Layer 5 of a small transformer language model trained on English Wikipedia (13 layers, counted from 0, width 96).
A neuron's activation on a vector x is GELU(weights . x + bias), where the dot is the dot product.

Input weights of the MLP neurons that the questions are about. A number n stands for (n - 500) times 0.0022.
n26 (bias -0.014): 398 584 312 509 567 660 597 491 476 319 701 541 569 644 472 477 420 304 488 555 467 703 438 407 464 469 432 509 525 261 453 693 521 485 400 403 389 296 566 655 554 611 644 621 467 556 370 485 469 491 481 408 521 580 545 227 542 411 692 365 630 449 559 419 637 628 405 432 512 473 582 543 512 421 515 553 537 497 523 565 415 472 618 575 464 398 394 509 510 537 543 586 756 509 492 342
n43 (bias -0.034): 565 534 472 694 284 546 209 543 535 413 578 562 453 287 568 334 450 525 549 524 592 552 466 470 577 597 446 655 454 415 392 512 578 456 688 453 293 561 578 582 596 554 472 423 565 543 542 368 569 600 421 450 601 609 541 483 544 454 482 409 574 396 623 586 465 452 410 384 348 570 340 487 392 583 488 565 539 457 464 578 709 602 297 624 455 301 338 576 561 413 377 466 461 701 619 230
n73 (bias -0.030): 323 559 248 604 872 552 616 530 336 402 474 571 814 571 676 433 717 548 341 467 496 521 481 685 694 496 471 631 716 801 395 409 409 246 361 566 403 383 470 294 361 482 470 310 317 508 571 458 464 552 619 622 641 530 568 532 485 415 657 661 464 537 400 454 558 551 402 504 578 639 530 593 455 448 395 406 421 404 692 511 455 717 591 430 427 634 444 289 643 369 441 572 539 308 338 268
n74 (bias -0.065): 138 615 422 603 321 632 558 546 433 480 422 477 513 485 597 496 480 750 534 336 341 833 563 470 272 391 272 450 740 594 512 371 668 414 424 674 529 335 638 535 532 567 772 452 848 430 504 543 273 355 578 538 358 461 606 433 698 645 568 399 530 475 405 488 363 552 402 154 451 580 554 673 465 600 508 601 695 749 376 379 465 422 315 413 556 468 426 583 437 487 366 480 456 632 359 291
n79 (bias -0.038): 394 416 561 533 829 453 451 275 442 496 557 593 544 662 614 641 414 24 336 556 429 523 492 314 651 310 590 646 578 487 452 565 516 369 312 305 636 492 652 665 442 500 492 655 312 689 752 200 431 647 414 671 578 529 615 662 339 699 290 547 504 399 424 438 387 513 700 598 669 563 585 563 269 343 237 573 521 520 696 382 681 356 406 381 454 632 602 512 412 321 721 430 660 427 539 425
n80 (bias -0.033): 712 512 635 313 433 445 544 599 553 417 460 674 547 254 409 591 597 527 359 625 634 298 584 565 721 740 454 540 212 300 638 520 368 488 389 322 547 562 416 444 349 653 401 533 601 584 475 613 572 461 441 461 649 476 295 603 293 473 392 272 523 496 289 532 418 649 428 303 525 492 207 734 778 480 516 444 438 508 592 468 362 711 416 341 688 500 759 496 820 397 413 744 492 677 591 282
n83 (bias -0.070): 644 519 394 452 470 454 386 539 528 496 611 638 534 194 389 539 600 527 442 585 480 736 496 517 244 508 224 260 508 565 465 552 405 564 691 664 466 276 604 512 488 496 350 601 487 429 566 296 634 361 558 526 536 808 516 470 187 535 404 364 330 491 709 387 504 537 445 420 582 658 335 887 504 469 323 306 574 531 603 614 711 365 692 488 646 412 607 331 260 624 368 619 414 404 677 693
n185 (bias -0.085): 555 615 464 492 728 410 504 684 348 542 407 452 292 802 559 504 541 231 715 445 322 678 467 465 479 869 643 657 487 381 528 687 431 606 604 63 422 579 406 520 388 430 363 492 545 428 309 504 483 698 368 709 422 565 443 496 697 417 571 517 488 557 473 315 404 521 374 447 538 355 420 709 544 376 263 634 534 611 570 613 652 267 590 390 488 369 585 888 417 536 466 439 697 483 743 425
n195 (bias -0.046): 470 475 460 603 446 531 691 521 588 493 446 705 372 252 575 575 474 380 443 712 526 439 733 433 400 758 393 647 680 247 572 514 620 460 530 43 753 530 456 500 489 333 381 433 643 637 523 431 492 677 416 453 522 623 391 508 573 567 514 477 528 356 345 500 489 623 659 591 433 692 418 459 464 361 385 424 443 486 343 615 686 300 721 539 456 694 435 504 390 443 458 271 507 554 624 419
n204 (bias -0.056): 541 657 438 636 564 503 354 426 441 635 614 575 493 500 530 429 553 571 567 443 513 581 589 674 205 368 306 532 382 585 397 438 588 526 570 425 412 443 701 652 527 491 679 413 575 534 503 345 462 443 321 693 418 418 372 346 258 656 579 378 456 475 342 490 719 632 533 608 635 624 474 524 432 626 260 493 320 526 440 324 471 370 545 678 670 394 507 527 542 405 483 575 513 662 562 497
n217 (bias -0.092): 482 487 561 411 418 268 422 548 575 577 180 600 449 574 491 491 809 370 569 474 433 584 544 224 509 423 726 731 505 414 582 355 531 135 419 400 679 428 302 345 531 441 692 563 591 389 390 314 838 534 860 382 380 553 496 505 580 624 644 204 625 260 693 736 419 505 426 341 577 442 366 572 609 889 483 395 605 534 500 496 569 572 555 704 487 487 644 184 656 446 550 557 378 222 488 231
n238 (bias -0.058): 390 485 286 448 423 562 730 550 314 265 598 337 412 407 415 477 583 563 550 576 612 562 771 747 512 472 579 282 533 658 515 425 524 453 500 500 542 593 417 377 744 320 251 183 500 311 549 393 550 450 496 707 306 449 398 778 429 565 614 711 403 471 573 464 577 545 363 512 532 436 244 577 418 488 426 531 463 465 459 691 770 656 772 610 648 456 578 460 470 307 382 693 637 235 325 450
n258 (bias -0.077): 504 189 524 625 470 576 571 590 135 414 540 583 487 642 496 496 480 409 325 322 500 406 404 625 504 475 208 516 710 500 555 571 571 623 634 686 342 227 608 680 265 458 492 512 382 471 571 368 534 488 747 368 596 468 536 598 757 504 465 492 674 287 531 302 480 504 504 775 397 589 531 451 532 351 567 298 426 586 355 480 746 197 458 697 658 588 504 710 401 665 500 663 336 710 474 550
n271 (bias -0.035): 658 581 481 291 527 403 478 331 410 490 630 236 581 384 500 572 532 359 401 435 413 791 408 442 529 716 473 484 477 528 528 392 392 706 477 531 690 549 357 452 578 530 663 354 455 583 619 596 457 531 463 408 465 405 576 435 365 549 482 549 654 605 420 404 432 323 355 503 428 532 431 653 654 584 594 494 540 432 509 680 497 340 327 478 393 510 396 577 562 603 635 408 774 600 473 565
n310 (bias -0.064): 470 250 613 475 561 616 601 488 631 576 731 411 522 347 605 456 455 616 516 540 616 655 675 377 354 613 667 218 509 465 504 662 650 264 621 394 739 442 316 574 434 578 476 101 687 155 589 561 543 413 457 491 693 617 741 487 541 480 524 370 400 552 330 376 383 437 378 598 676 761 376 425 657 392 408 419 475 496 321 540 752 362 474 272 471 504 613 438 272 791 479 650 383 337 535 579
n373 (bias -0.038): 407 298 643 472 507 401 361 596 496 661 185 604 355 400 556 588 676 620 515 508 417 670 543 787 464 685 318 504 512 479 635 551 578 613 647 428 354 284 293 418 552 485 527 416 500 578 239 402 315 386 398 471 634 682 520 650 453 348 372 452 537 387 842 603 412 351 547 406 552 317 662 360 658 734 300 481 654 595 478 694 412 541 631 538 774 531 422 350 433 408 561 687 664 405 681 568

Each question shows a token from some text and the vector x that enters the MLP there. A number n stands for (n - 500) times 0.0083.

"from ": 632 612 307 495 468 411 520 418 428 701 418 593 414 573 435 537 557 758 561 511 648 557 555 450 589 450 554 198 349 296 535 698 545 581 695 657 446 634 566 365 488 431 477 557 479 375 520 630 333 667 537 405 605 553 595 508 443 318 484 642 508 465 360 361 424 457 583 614 420 324 638 606 248 573 615 441 553 494 567 491 455 419 580 458 312 494 570 443 448 152 608 479 363 624 604 537
Which neuron lights up most? n83

"ts": 609 658 318 431 367 322 559 387 524 523 488 693 487 559 469 542 407 775 605 384 517 566 536 376 394 408 638 384 218 374 376 558 573 630 585 724 467 533 518 345 612 399 680 593 349 401 552 626 448 626 493 522 521 519 721 676 487 404 634 532 646 529 284 473 452 504 399 535 417 334 586 638 445 543 507 469 605 506 612 544 404 420 650 561 206 321 489 427 382 194 560 513 169 651 628 607
Which three neurons fire most, strongest first? n83, n74, n271

"for ": 609 583 371 476 440 319 508 514 439 664 450 656 373 489 520 594 462 781 525 596 590 596 564 467 476 438 597 308 316 351 502 621 612 603 714 617 477 559 522 433 502 441 485 573 397 412 532 679 335 656 587 403 574 519 628 599 509 279 442 609 358 421 331 370 440 480 555 580 367 317 656 546 239 569 557 478 603 504 678 492 463 461 556 519 351 459 590 428 444 115 600 548 411 593 551 513
The most active neuron and its activation: n373, at about 1.9

"Au": 686 755 391 569 489 406 629 461 575 540 426 743 381 497 441 558 405 742 564 528 432 517 551 428 504 374 644 340 296 426 607 534 675 513 632 621 463 443 561 453 483 369 549 537 256 384 440 541 331 687 475 425 551 527 693 597 487 536 529 650 603 512 360 337 439 515 497 508 415 268 675 599 351 459 478 412 454 393 538 543 361 456 744 605 292 564 481 338 565 166 687 468 391 658 576 437
The two highest activations, in order: n195, n73

"\n\n": 612 403 317 488 510 379 444 492 446 727 524 616 558 593 491 458 517 739 551 431 579 526 562 367 556 330 685 346 426 204 461 663 610 587 618 627 543 474 434 396 564 497 569 492 378 420 493 625 274 762 471 503 656 582 651 452 554 422 434 691 492 384 244 449 470 577 501 621 462 489 540 583 302 579 585 491 532 498 485 515 436 394 533 629 352 529 464 338 500 171 684 562 420 617 379 547
The two highest activations, in order: n79, n310

"n": 548 571 292 601 492 349 542 471 534 674 398 741 415 527 540 547 538 705 589 435 622 611 612 321 576 463 574 264 341 304 409 728 571 676 679 621 534 467 382 441 553 394 503 573 314 396 499 500 346 681 415 496 525 491 579 621 542 367 543 599 490 436 339 483 465 662 574 571 384 355 693 559 371 454 503 395 495 392 502 409 454 400 711 612 237 451 597 341 552 176 683 595 294 655 516 600
Which three neurons fire most, strongest first? n195, n373, n204

"ar": 646 582 363 439 360 378 533 552 655 736 457 605 339 504 717 358 410 745 493 374 640 609 571 434 554 326 577 248 276 387 448 642 574 646 521 601 543 669 494 417 526 391 494 601 355 390 415 614 357 702 551 433 569 481 688 596 515 491 520 612 603 487 284 253 383 533 637 711 463 372 735 635 417 444 664 478 408 602 493 543 562 492 589 379 323 362 441 440 467 187 600 360 353 532 459 604
The most active neuron and its activation: n310, at about 0.19

", ": 650 632 274 341 496 294 558 599 465 719 509 578 438 558 474 532 460 747 636 595 624 530 536 402 479 377 642 286 307 305 544 551 535 608 642 684 639 559 495 386 526 499 517 542 365 388 521 525 360 583 542 480 512 563 632 542 538 318 491 684 467 430 267 431 435 583 478 545 502 399 563 610 207 460 599 484 538 535 493 456 473 367 542 559 383 546 589 421 533 174 623 401 380 635 507 595
The most active neuron and its activation: n238, at about 0.14

"h ": 671 644 351 463 452 421 588 552 553 582 330 554 366 553 569 511 494 744 512 400 665 557 523 315 608 418 641 270 350 222 488 594 532 411 542 718 586 571 574 355 499 440 679 536 419 401 502 618 303 734 528 521 582 443 560 529 445 487 463 600 651 581 342 448 418 501 473 555 367 435 531 597 287 624 529 468 467 517 608 562 458 396 542 634 271 566 503 411 519 167 651 428 249 641 546 534
The two highest activations, in order: n217, n271

"iv": 607 650 275 355 487 428 670 403 467 788 521 605 369 674 616 572 520 715 476 329 547 515 504 303 660 352 576 350 387 398 547 507 651 523 495 550 519 611 360 303 582 507 513 530 281 391 610 707 343 642 546 434 632 502 787 584 448 522 601 592 490 575 247 336 505 626 539 569 417 383 585 614 421 407 502 396 399 557 493 532 532 533 568 591 292 377 425 421 394 177 647 532 264 624 444 663
The most active neuron and its activation: n73, at about 1.7

"t ": 587 640 410 365 571 343 592 447 484 695 404 547 410 534 624 563 503 757 594 398 635 588 507 349 553 442 589 288 383 256 478 617 422 471 627 572 460 540 438 429 572 432 693 575 419 434 614 536 330 665 574 512 567 523 619 590 506 416 453 687 494 504 237 453 300 591 550 623 474 304 542 569 334 541 576 506 454 479 584 577 535 348 549 544 354 597 503 382 451 137 593 408 319 758 464 535
The two highest activations, in order: n79, n271

"dec": 621 630 390 568 418 502 556 371 624 825 579 553 389 543 501 448 474 744 625 386 673 572 440 438 513 289 519 246 360 401 409 591 609 461 625 562 616 550 453 433 654 465 313 454 431 398 543 569 377 652 452 450 615 544 661 602 566 524 480 690 608 444 227 409 438 499 707 556 423 262 733 637 350 403 537 388 431 453 544 449 416 541 518 534 437 513 538 517 404 135 639 461 276 651 402 607
Which neuron lights up most? n310

"fr": 620 548 367 397 421 537 548 351 548 601 421 804 570 540 391 489 508 729 584 320 479 585 527 328 467 395 584 233 258 423 505 578 577 496 560 567 437 544 508 355 407 399 386 583 239 405 530 703 382 798 615 478 541 487 671 579 559 411 524 565 685 662 324 363 597 605 550 739 293 387 588 639 448 566 554 489 434 424 471 448 513 366 505 505 271 665 543 365 479 249 655 413 250 666 588 634
Which neuron lights up most? n258

"s ": 691 680 393 352 559 417 480 508 486 687 439 491 402 478 599 537 524 790 606 397 697 558 472 382 526 463 635 252 274 322 481 560 518 594 618 639 540 524 530 292 533 536 522 630 446 381 489 516 376 675 510 469 522 478 631 551 565 412 491 651 450 471 320 407 400 617 524 607 510 383 521 527 296 585 538 523 412 449 525 489 464 328 524 586 387 587 501 418 460 129 666 492 319 752 487 571
Which neuron lights up most? n204

"American ": 660 613 303 444 471 421 535 470 510 583 408 688 436 580 453 633 438 756 513 471 617 542 529 456 476 513 719 267 294 298 442 585 622 419 722 573 465 512 487 384 460 525 584 588 358 419 392 510 331 769 511 502 473 473 536 594 502 579 485 695 544 545 268 385 403 510 550 590 340 426 576 609 282 577 555 435 462 539 590 541 480 437 658 523 332 543 533 498 556 145 594 446 311 690 489 501
Which neuron lights up most? n195

"of ": 594 642 372 477 488 335 545 497 479 647 419 586 339 506 472 590 537 750 573 485 623 540 488 389 541 417 543 285 387 269 500 585 578 506 693 615 507 572 524 480 371 524 572 565 434 479 575 638 263 725 601 464 609 565 589 584 449 402 489 530 543 468 295 417 430 446 578 611 396 281 535 625 280 547 633 489 606 530 569 522 482 415 596 507 292 451 563 446 455 81 682 456 406 619 489 529
Which neuron lights up most? n79

"e ": 634 719 351 446 557 370 536 584 457 765 425 452 331 572 567 526 548 741 526 482 643 578 552 303 521 445 561 286 364 336 498 679 462 568 719 619 523 462 525 282 530 521 514 608 425 413 567 592 375 543 482 426 607 567 676 533 481 396 422 712 417 509 335 477 375 522 444 458 445 428 631 608 288 483 599 473 398 579 561 520 542 346 541 603 347 422 417 427 471 119 579 468 347 670 569 600
Which three neurons fire most, strongest first? n83, n185, n271

".": 668 672 465 495 505 303 515 610 467 649 473 615 487 541 402 657 401 721 604 436 457 527 537 419 629 300 532 398 314 370 544 586 451 652 561 669 474 501 458 512 505 459 550 507 277 405 506 668 402 496 495 523 587 632 675 597 542 245 513 652 713 403 340 432 495 593 482 589 517 413 601 612 276 479 619 427 360 547 401 409 501 419 627 535 378 448 498 360 487 84 675 457 331 634 543 570
Which neuron lights up most? n258